Layer 8 of a small transformer language model trained on English Wikipedia (12 layers, counted from 0, width 64).
A neuron's activation on a vector x is SiLU(gate . x) times (in . x), where the dot is the dot product.

Input weights of the MLP neurons that the questions are about. A number n stands for (n - 500) times 0.0015.
n22 gate: 290 648 342 353 598 590 374 451 307 644 630 354 349 524 309 741 967 473 356 612 556 667 422 713 599 246 353 386 661 556 514 666 660 369 769 513 782 494 519 398 521 520 377 540 526 568 570 563 705 460 418 555 397 523 250 603 660 477 603 529 575 510 477 417
n41 gate: 291 657 583 564 599 557 504 607 552 353 342 580 399 847 643 539 503 324 688 659 613 403 652 651 422 336 377 555 340 390 220 666 472 588 465 484 607 476 411 472 306 595 327 375 696 598 361 561 303 443 438 330 350 496 331 453 539 551 633 503 505 638 714 461
n59 gate: 684 524 454 267 730 806 315 409 546 512 570 513 486 359 715 641 697 847 470 416 410 562 590 444 625 424 506 558 687 348 431 597 687 649 560 231 422 574 639 525 662 428 460 352 519 337 638 463 606 315 447 422 526 535 647 579 407 627 716 454 449 351 809 513
n61 gate: 575 677 770 562 390 750 531 360 703 365 633 521 664 499 457 682 518 437 703 743 640 520 434 568 533 579 457 476 396 651 588 437 415 418 673 389 435 615 456 701 735 669 435 447 686 457 565 387 339 213 696 572 568 415 554 519 667 847 645 402 658 621 536 705
n62 gate: 566 439 769 698 823 679 655 585 521 666 587 314 663 540 417 480 393 404 726 555 595 516 261 402 384 670 425 811 541 508 582 350 662 682 693 498 554 377 614 230 618 389 374 339 537 610 568 447 496 517 530 690 632 605 672 613 541 476 363 353 574 508 557 623
n84 gate: 465 514 408 295 452 455 535 697 417 554 368 571 681 356 542 559 273 607 617 351 519 515 241 591 409 438 484 429 309 516 576 551 488 373 697 440 588 432 576 666 527 485 244 421 219 476 451 431 558 459 637 632 527 666 362 301 368 732 587 255 515 463 366 580
n86 gate: 607 570 645 534 518 607 528 795 364 497 475 354 751 311 427 517 624 552 365 426 399 588 431 480 434 219 370 433 506 428 590 321 284 312 426 479 630 619 492 304 379 345 254 613 689 708 638 575 391 671 549 355 529 602 631 589 557 505 451 535 497 461 222 608
n100 gate: 612 377 431 391 237 568 439 515 498 583 543 427 560 487 529 365 511 576 409 456 657 461 467 507 369 585 562 527 396 348 525 400 446 460 451 532 582 626 462 462 459 523 650 575 499 452 649 561 618 419 500 649 623 570 581 519 553 388 538 426 147 587 327 472
n109 gate: 290 424 572 505 581 563 744 368 580 412 525 519 624 437 433 485 497 481 438 725 379 605 368 674 549 487 536 549 448 540 614 340 431 258 615 591 539 503 192 196 530 350 536 460 686 544 754 562 193 515 583 412 589 433 595 313 528 571 659 631 395 676 619 320
n116 gate: 413 677 587 712 499 505 509 410 673 422 401 517 687 633 643 629 376 554 415 477 567 398 434 469 543 462 413 347 373 571 515 795 347 391 429 589 612 400 533 564 562 501 354 522 275 450 518 360 580 295 449 304 350 360 520 487 757 358 606 679 637 562 586 606
n121 gate: 549 430 573 473 630 705 305 800 453 605 331 559 617 422 605 700 609 660 447 276 678 391 696 477 496 407 569 519 479 734 440 433 441 255 371 263 762 666 603 730 511 352 348 392 328 326 497 648 463 595 438 521 623 642 316 488 585 476 328 671 517 660 538 581
n128 gate: 449 357 361 411 322 649 449 472 602 361 430 569 323 626 601 393 335 477 328 728 485 443 438 736 624 647 363 322 563 343 609 313 707 819 328 479 540 278 439 474 397 458 570 338 499 350 777 538 562 657 425 533 573 353 472 226 307 361 665 781 427 400 491 634
n131 gate: 421 603 451 648 429 459 401 530 517 834 537 619 516 509 602 548 620 615 336 592 582 495 603 401 695 426 546 325 333 633 464 539 500 357 267 896 766 508 830 334 544 467 109 483 521 514 615 497 378 626 417 476 635 448 274 579 489 719 421 547 642 570 486 496
n148 gate: 417 592 389 697 590 465 731 372 562 568 610 457 635 420 212 253 361 476 556 487 465 496 484 693 407 450 421 461 324 528 442 570 590 622 509 642 577 549 548 302 585 124 427 665 471 331 503 509 190 297 359 492 719 507 440 569 494 450 477 641 570 435 457 295
n168 gate: 472 481 580 519 280 434 728 601 251 544 484 497 723 469 612 622 308 652 662 254 408 386 395 356 382 681 624 667 429 367 523 230 447 509 325 531 396 395 452 489 726 416 503 458 168 387 569 592 489 520 672 517 504 559 340 172 545 678 390 390 635 587 489 559
n174 gate: 566 678 677 383 326 591 414 457 482 337 516 558 452 476 702 532 679 327 502 758 346 462 382 363 511 548 409 462 457 586 441 472 309 282 473 675 409 507 667 716 464 356 577 461 547 532 334 348 561 506 453 484 627 620 695 770 574 334 529 485 479 508 406 268
n187 gate: 173 720 696 706 396 731 611 316 315 499 351 420 266 407 446 394 460 653 462 454 560 453 316 489 627 463 418 610 561 436 558 569 648 484 277 512 336 564 582 386 538 500 533 727 500 467 576 507 449 546 105 501 217 143 485 572 745 414 420 496 552 357 451 442
n22 in: 516 421 214 446 555 533 736 760 662 416 323 511 423 480 582 456 646 442 227 539 603 478 860 558 525 561 733 405 695 586 592 401 371 531 251 542 711 549 359 237 449 446 824 420 244 477 508 306 528 597 712 401 773 586 543 401 485 408 397 506 489 530 655 589
n41 in: 478 310 572 641 223 698 616 543 634 406 545 542 512 290 822 300 363 530 555 201 514 539 649 450 664 580 808 402 526 464 627 316 322 504 414 649 713 598 697 461 397 417 437 577 538 389 274 409 585 431 545 692 555 543 509 372 544 263 540 438 420 549 383 464
n59 in: 626 464 512 666 511 269 451 553 539 486 456 455 396 490 750 610 416 324 627 591 499 405 529 455 376 428 316 384 563 590 418 469 345 473 668 637 504 601 489 400 406 578 454 463 442 466 459 170 258 339 691 302 617 331 519 530 447 670 449 633 438 497 594 471
n61 in: 580 432 403 317 340 737 530 895 575 462 409 638 722 396 429 477 683 708 473 466 479 456 479 753 549 410 503 468 572 429 303 729 501 518 369 377 766 474 479 424 442 379 532 339 305 593 558 578 277 597 365 330 435 522 602 651 616 61 671 545 541 547 438 586
n62 in: 445 714 734 551 579 355 465 280 417 438 360 513 373 472 655 590 588 633 550 590 342 451 524 583 625 591 419 580 240 479 842 534 438 584 395 462 375 675 661 394 429 359 502 319 824 678 790 392 656 790 375 341 546 432 575 508 649 553 787 356 659 468 533 379
n84 in: 410 373 223 360 362 376 330 688 616 258 309 844 648 447 427 391 494 350 495 524 694 630 449 526 525 574 356 499 443 513 320 347 480 471 431 440 321 314 509 549 376 449 319 581 467 539 732 625 424 554 418 715 308 606 727 763 482 619 648 549 467 498 538 545
n86 in: 364 499 572 408 741 567 551 432 661 684 586 402 400 251 195 457 522 541 510 413 398 625 557 631 652 306 638 443 754 529 569 661 703 391 512 493 579 472 475 513 493 270 551 513 601 583 823 534 284 570 672 530 245 628 595 460 379 676 462 329 497 497 583 552
n100 in: 567 645 412 784 489 392 371 477 572 497 416 481 227 612 514 640 494 426 412 505 508 520 658 419 402 721 460 471 603 593 445 616 325 605 462 515 551 581 547 455 421 455 393 564 350 553 714 412 477 521 551 546 680 390 578 514 582 543 503 361 557 515 569 567
n109 in: 578 603 841 206 714 466 358 582 396 355 393 424 345 313 421 568 544 559 738 593 674 730 250 272 516 231 341 734 297 705 373 532 467 502 359 350 258 651 439 293 546 542 388 537 658 461 706 445 421 667 433 685 401 553 393 581 497 697 586 550 476 255 602 623
n116 in: 500 539 537 508 425 577 610 602 433 669 542 583 608 458 570 376 488 665 426 457 366 604 512 647 547 439 680 695 304 697 574 538 675 411 709 508 420 698 419 392 690 260 596 546 524 566 582 482 407 433 445 523 379 586 570 380 571 501 482 224 663 425 590 382
n121 in: 460 274 606 573 447 594 264 381 299 674 318 769 431 467 594 320 605 483 362 397 368 498 452 770 567 479 437 515 342 641 501 521 579 455 528 548 482 582 278 538 239 568 583 647 382 446 601 471 383 426 423 605 528 568 531 551 150 490 451 460 471 571 572 534
n128 in: 538 415 462 588 597 551 512 580 281 721 286 591 613 449 584 473 331 679 516 311 540 605 416 373 530 697 293 351 427 516 324 455 256 412 342 180 568 497 517 590 628 438 399 326 348 271 541 519 532 678 610 466 619 700 631 372 503 644 640 687 531 718 472 725
n131 in: 418 668 434 405 445 535 529 422 696 489 419 653 349 421 508 189 406 511 544 677 595 738 471 506 493 619 673 767 466 489 652 670 516 405 317 540 739 640 473 537 679 483 301 318 623 381 627 499 490 442 381 653 560 736 700 480 344 770 744 503 359 573 514 467
n148 in: 705 687 488 695 551 233 568 513 441 441 362 544 703 336 475 672 564 505 459 738 433 347 410 685 299 564 360 526 536 527 466 371 528 456 571 683 226 594 557 657 436 264 487 551 314 590 581 458 474 428 591 456 448 302 606 552 483 535 634 266 508 480 512 370
n168 in: 309 703 261 552 278 428 495 558 362 575 578 489 571 571 439 464 444 726 390 425 454 414 449 428 362 742 437 323 721 515 723 215 436 357 646 348 377 358 496 496 759 442 411 281 388 559 333 505 495 466 782 744 371 662 153 329 556 448 532 392 502 479 510 432
n174 in: 577 441 325 378 389 312 565 706 128 626 452 332 398 579 511 467 389 471 484 467 509 510 436 416 524 518 254 491 486 390 644 323 410 598 755 541 467 377 571 483 543 251 650 548 145 606 457 596 435 533 472 633 495 439 484 669 642 348 420 673 400 552 291 441
n187 in: 646 510 307 255 294 568 477 221 476 440 508 701 270 569 492 529 458 659 356 557 602 449 658 693 474 617 608 518 545 695 611 429 664 493 463 400 642 525 718 433 408 346 711 420 612 212 549 640 500 279 555 494 559 572 469 755 444 306 594 525 600 571 234 629

Each question shows a token from some text and the vector x that enters the MLP there. A number n stands for (n - 500) times 0.011.

"-": 407 628 770 584 406 483 457 509 586 390 528 463 529 556 668 504 466 622 335 377 392 589 300 378 624 461 489 629 299 382 351 654 226 397 478 377 429 505 335 484 492 296 619 671 324 448 663 438 439 617 370 446 418 476 589 365 488 399 449 538 634 356 528 445
The most active neuron and its activation: n116, at about 16

" fa": 591 519 261 384 337 372 407 495 562 332 581 572 451 503 657 503 461 578 328 423 679 706 406 552 335 433 455 717 403 519 370 540 427 422 714 300 473 598 671 446 316 384 410 476 344 444 700 712 422 475 636 456 537 384 504 426 627 468 467 337 390 477 559 391
Which neuron lights up most? n84

"at": 380 499 479 666 455 672 642 398 755 361 490 484 428 372 523 485 655 706 577 492 669 432 502 723 522 542 411 514 464 532 458 609 314 489 576 420 547 549 582 794 560 482 704 538 492 628 612 786 567 501 655 594 560 362 522 434 608 546 556 556 316 396 283 512
The most active neuron and its activation: n61, at about 7.6

"s": 457 701 589 489 570 603 471 471 662 406 695 440 380 439 656 614 790 463 348 422 421 515 568 675 649 540 527 462 460 406 380 546 251 710 402 448 695 445 540 538 506 485 645 617 442 258 633 717 550 535 652 548 669 527 574 592 592 507 485 404 405 407 439 426
The most active neuron and its activation: n22, at about 9.1

"the": 380 481 592 485 512 522 369 421 644 354 844 440 747 532 624 386 643 526 422 378 769 382 536 599 346 569 336 494 494 562 315 247 511 452 506 535 441 707 537 651 461 427 535 530 457 540 580 715 492 308 513 657 536 393 549 566 427 446 612 556 587 635 452 560
Which two neurons fire most, strongest first? n148, n121

"ball": 629 677 455 675 753 311 295 406 515 549 571 496 397 438 566 447 478 442 417 359 732 426 472 527 496 443 370 552 393 654 293 572 223 681 636 434 437 546 643 495 349 351 448 731 426 452 711 546 412 566 629 672 556 416 660 370 471 445 486 583 429 535 519 497
Which two neurons fire most, strongest first? n148, n121

"e": 281 554 498 425 326 464 443 550 904 487 612 390 563 460 561 570 645 542 421 417 583 733 422 322 343 523 587 614 405 632 456 539 540 560 512 540 624 554 506 666 542 321 522 365 634 395 564 637 659 449 578 615 572 484 615 492 513 471 597 432 713 404 245 494
The most active neuron and its activation: n131, at about 2.4

"th": 375 630 508 468 490 470 314 286 661 476 540 471 528 417 616 344 420 735 529 277 673 655 574 679 637 598 331 538 230 496 510 452 360 753 523 592 405 461 542 426 394 362 480 659 427 457 587 565 705 643 474 417 488 403 638 420 333 378 506 442 563 499 513 449
Which neuron lights up most? n128

" 10": 308 750 469 531 528 455 342 511 603 307 590 442 546 493 527 564 615 532 400 548 449 645 764 131 394 644 609 634 519 586 410 458 379 817 604 386 605 530 447 341 424 514 380 516 640 596 673 372 552 402 571 389 587 514 541 465 461 527 329 466 546 453 363 570
Which three neurons fire most, strongest first? n62, n59, n121

" |": 412 613 432 604 432 306 446 512 759 479 566 418 444 529 620 474 719 472 491 398 355 542 412 414 655 546 549 529 143 470 438 485 398 450 501 479 447 454 262 611 431 401 653 617 392 594 625 342 507 447 617 380 704 608 630 432 600 420 518 382 696 401 472 474
Which neuron lights up most? n116

"\n": 542 631 427 368 394 526 289 420 422 310 569 362 599 523 520 374 682 602 429 381 421 444 597 399 382 605 503 586 243 403 626 636 341 699 667 505 513 341 345 401 468 251 609 516 440 531 623 227 529 543 542 523 449 381 486 331 480 488 460 433 491 452 584 576
Which three neurons fire most, strongest first? n168, n100, n116

",": 432 674 632 510 500 504 327 399 608 326 470 463 605 500 677 456 512 575 561 465 488 634 312 528 688 526 509 466 300 369 367 515 195 573 546 298 475 544 398 502 460 300 630 430 368 396 799 346 518 473 494 433 390 518 680 349 465 403 467 604 533 369 474 470
Which three neurons fire most, strongest first? n128, n109, n116

" water": 399 447 569 412 580 416 325 464 604 469 515 620 436 477 667 440 449 621 505 317 561 451 394 330 275 453 390 457 496 622 178 591 391 680 626 599 484 680 703 424 429 389 500 506 412 391 721 706 552 460 675 680 311 526 574 332 415 557 502 502 364 487 395 570
Which neuron lights up most? n84

" 4": 511 780 496 568 576 230 438 508 822 366 547 483 485 526 629 369 721 525 481 439 424 592 461 219 591 562 439 635 323 437 395 509 398 635 584 520 414 308 381 531 444 362 507 537 424 587 573 522 414 483 578 449 790 608 499 383 518 433 500 381 750 453 413 596
The most active neuron and its activation: n62, at about 2.6

"),": 526 511 360 543 569 388 155 584 585 396 524 475 461 533 621 500 471 536 339 405 471 555 478 588 560 521 513 569 226 391 401 560 272 448 654 310 424 636 471 519 447 314 593 515 290 476 735 298 509 436 677 456 373 498 401 407 613 366 375 603 557 374 516 602
Which two neurons fire most, strongest first? n116, n121

"ar": 399 638 278 484 372 652 411 447 850 390 566 258 495 509 510 442 703 554 353 523 574 522 599 493 118 520 441 315 308 411 492 470 407 445 578 538 636 623 486 533 599 411 648 521 582 498 524 707 511 400 472 483 572 539 488 457 588 548 420 485 550 482 392 419
Which neuron lights up most? n22

" 16": 421 624 452 549 595 351 263 501 591 386 591 562 559 506 665 319 536 563 477 452 440 571 755 203 614 426 539 670 387 621 449 463 276 610 590 426 451 392 594 486 273 401 455 536 458 488 703 454 392 486 615 475 624 529 618 372 513 373 363 192 498 365 447 547
Which neuron lights up most? n59

"al": 429 478 644 389 444 522 399 526 619 672 539 365 521 287 503 376 674 572 439 377 626 501 467 438 504 523 168 371 480 618 361 415 269 537 557 473 610 520 631 553 363 402 561 410 550 532 641 822 467 514 538 670 537 571 598 480 566 719 490 262 540 499 469 300
Which two neurons fire most, strongest first? n86, n84

" after": 386 720 559 479 432 606 298 464 483 317 573 504 575 518 657 469 544 530 436 552 466 570 263 353 641 482 352 471 293 461 273 580 269 599 600 338 480 533 609 411 447 312 574 503 534 344 708 391 512 591 492 366 321 390 612 345 431 385 382 558 510 396 394 446
Which neuron lights up most? n128

" (19": 486 623 446 538 403 295 472 618 582 512 540 403 552 490 664 481 432 657 440 517 301 543 625 289 617 550 381 635 330 474 472 480 214 561 789 346 567 436 590 541 395 298 563 544 450 518 715 377 384 535 717 549 473 437 424 289 533 429 365 368 642 477 485 492
The most active neuron and its activation: n168, at about 15

" head": 440 712 472 574 424 347 436 386 626 495 612 510 646 425 694 423 498 577 326 498 486 402 555 502 537 462 433 598 281 635 316 669 366 824 602 339 485 493 552 323 340 255 452 565 384 456 679 667 653 444 632 428 528 405 609 416 394 433 509 482 557 572 424 579
Which neuron lights up most? n148

"n": 506 769 517 456 433 497 414 654 598 568 476 475 359 586 583 418 691 323 388 625 568 521 544 419 469 558 689 586 335 491 467 568 225 375 745 592 442 674 493 528 429 394 618 390 380 519 636 665 523 581 607 639 688 436 604 297 570 442 592 502 398 398 327 549
Which two neurons fire most, strongest first? n100, n174

"==": 384 605 563 567 534 575 543 577 463 291 570 435 590 488 710 392 478 546 366 497 229 505 224 537 673 411 449 561 288 514 433 612 178 597 538 471 504 515 395 547 350 358 488 607 293 504 576 444 415 585 416 636 426 416 543 407 354 356 482 636 619 389 585 397
The most active neuron and its activation: n116, at about 7.8

"mp": 370 444 413 339 387 489 532 518 695 396 620 303 393 370 562 441 611 530 405 385 764 510 479 515 226 678 463 608 422 489 606 569 345 636 650 350 520 597 535 507 422 293 379 455 357 447 511 633 334 534 373 354 537 322 381 470 498 355 553 558 661 362 489 412
Which neuron lights up most? n187

" National": 548 596 457 489 557 429 223 501 739 545 519 409 378 396 683 481 571 438 357 448 490 493 683 426 486 431 426 669 386 546 298 500 161 496 517 336 581 556 478 682 313 426 522 791 355 363 616 570 327 639 579 650 617 503 578 483 472 387 420 489 378 508 555 470
Which neuron lights up most? n121

" to": 524 523 559 481 341 695 417 413 614 276 607 473 512 378 499 486 532 604 404 435 584 516 448 268 533 483 313 469 388 561 319 609 385 501 542 403 527 662 775 399 295 331 418 533 473 304 744 403 529 521 456 422 202 461 561 446 594 313 361 591 416 423 418 447
The most active neuron and its activation: n187, at about 9.5

"um": 383 544 466 524 515 577 334 573 491 610 509 208 349 294 577 476 534 666 480 280 729 552 520 666 509 465 585 464 505 692 485 502 450 632 420 465 422 631 602 422 470 345 497 561 546 636 648 777 654 461 557 618 353 532 570 457 537 643 514 347 279 472 382 366
The most active neuron and its activation: n86, at about 11

"sh": 561 662 523 424 559 589 324 536 541 434 494 430 414 396 540 471 689 304 295 312 584 559 485 609 343 487 593 435 337 620 432 517 471 576 721 405 514 614 623 442 687 351 515 564 497 411 481 855 508 751 738 568 487 532 543 379 653 637 487 466 390 422 523 450
Which neuron lights up most? n86

"for": 428 611 525 510 411 694 405 463 565 269 345 474 388 503 617 343 580 342 667 503 460 579 536 581 548 471 326 453 392 667 356 586 329 608 623 584 522 677 653 517 660 574 544 605 514 209 497 730 376 407 421 452 618 440 463 264 522 504 485 381 597 404 375 422
Which two neurons fire most, strongest first? n41, n187

"ec": 386 449 567 565 489 492 656 363 523 267 483 521 371 427 614 239 620 535 489 382 494 559 676 448 344 647 581 673 357 424 395 611 246 552 457 565 620 563 618 433 493 699 517 543 592 416 474 740 483 552 580 497 620 265 486 421 540 507 478 573 389 379 569 346
Which two neurons fire most, strongest first? n41, n100

"S": 322 514 426 539 706 600 393 571 707 537 586 366 263 599 612 582 598 472 304 503 569 369 554 347 416 568 429 536 375 540 492 509 549 686 457 545 446 589 510 642 555 376 579 513 421 570 751 542 583 427 771 540 488 560 499 578 551 495 335 436 168 324 556 520
The most active neuron and its activation: n100, at about 8

"ck": 214 411 546 405 538 537 326 473 635 483 585 438 444 501 503 521 477 365 342 287 645 381 517 626 449 432 515 384 356 691 404 536 378 700 627 551 286 621 718 371 600 436 500 585 423 555 513 591 637 588 733 627 430 478 597 423 621 632 524 607 449 524 250 565
The most active neuron and its activation: n84, at about 2

"o": 369 399 673 491 347 563 289 434 584 474 569 420 747 382 464 451 568 535 420 246 673 647 537 426 391 468 545 378 490 759 360 494 409 667 530 545 439 645 752 527 505 665 400 402 526 599 684 520 520 576 529 631 425 464 538 408 483 668 438 474 540 483 203 383
Which two neurons fire most, strongest first? n84, n86

"ac": 274 430 444 474 419 517 442 478 874 451 563 393 436 399 430 585 592 489 307 185 585 474 643 540 327 513 491 445 402 522 418 367 288 435 586 527 657 621 502 683 492 374 444 371 477 509 709 634 464 554 421 493 626 468 491 629 497 574 451 365 259 482 478 385
Which three neurons fire most, strongest first? n100, n86, n131

"pi": 319 503 626 438 346 292 639 465 587 451 627 386 429 327 600 431 724 459 561 443 518 629 456 824 586 508 327 575 333 649 505 564 445 647 481 516 432 541 555 581 461 610 443 530 276 560 504 704 399 419 638 538 594 462 585 409 490 486 353 518 697 514 398 181
Which three neurons fire most, strongest first? n148, n174, n128

"ef": 445 632 598 480 339 504 408 438 449 284 384 484 484 372 615 334 521 581 448 372 423 614 258 451 682 570 679 552 419 518 398 581 233 437 520 387 595 516 658 465 544 401 402 673 421 412 709 732 559 570 419 423 608 443 592 374 424 494 540 409 407 416 296 316
The most active neuron and its activation: n84, at about 3.7

" (": 533 513 321 486 357 265 413 515 479 379 629 392 581 523 635 633 492 692 478 302 473 404 497 310 430 586 393 514 400 528 542 491 311 498 674 362 464 589 576 486 580 365 502 488 335 527 778 416 545 479 789 507 343 509 292 253 550 375 435 532 473 469 475 582
Which neuron lights up most? n168

" car": 387 592 452 546 503 283 344 507 512 380 544 401 606 423 545 526 423 516 408 572 682 490 543 645 498 398 325 602 396 603 461 589 389 494 595 365 520 598 567 361 209 367 367 435 353 522 697 729 343 453 632 358 638 392 508 357 729 544 518 469 201 534 437 313
The most active neuron and its activation: n148, at about 11

"il": 179 430 565 682 703 536 426 548 460 448 582 405 357 439 559 467 650 538 401 536 636 384 626 677 432 429 343 338 461 459 410 585 312 523 413 582 577 600 526 597 371 619 513 533 332 308 625 628 299 518 661 746 565 647 540 532 561 580 359 422 429 476 566 553
Which neuron lights up most? n121

" 2020": 380 737 397 519 557 501 347 345 633 482 554 453 371 518 642 466 565 421 354 455 283 672 700 412 482 387 515 614 462 486 463 505 427 662 640 230 574 531 404 502 359 564 446 583 478 540 612 403 631 374 704 282 541 365 602 353 480 318 288 465 488 391 446 609
Which neuron lights up most? n59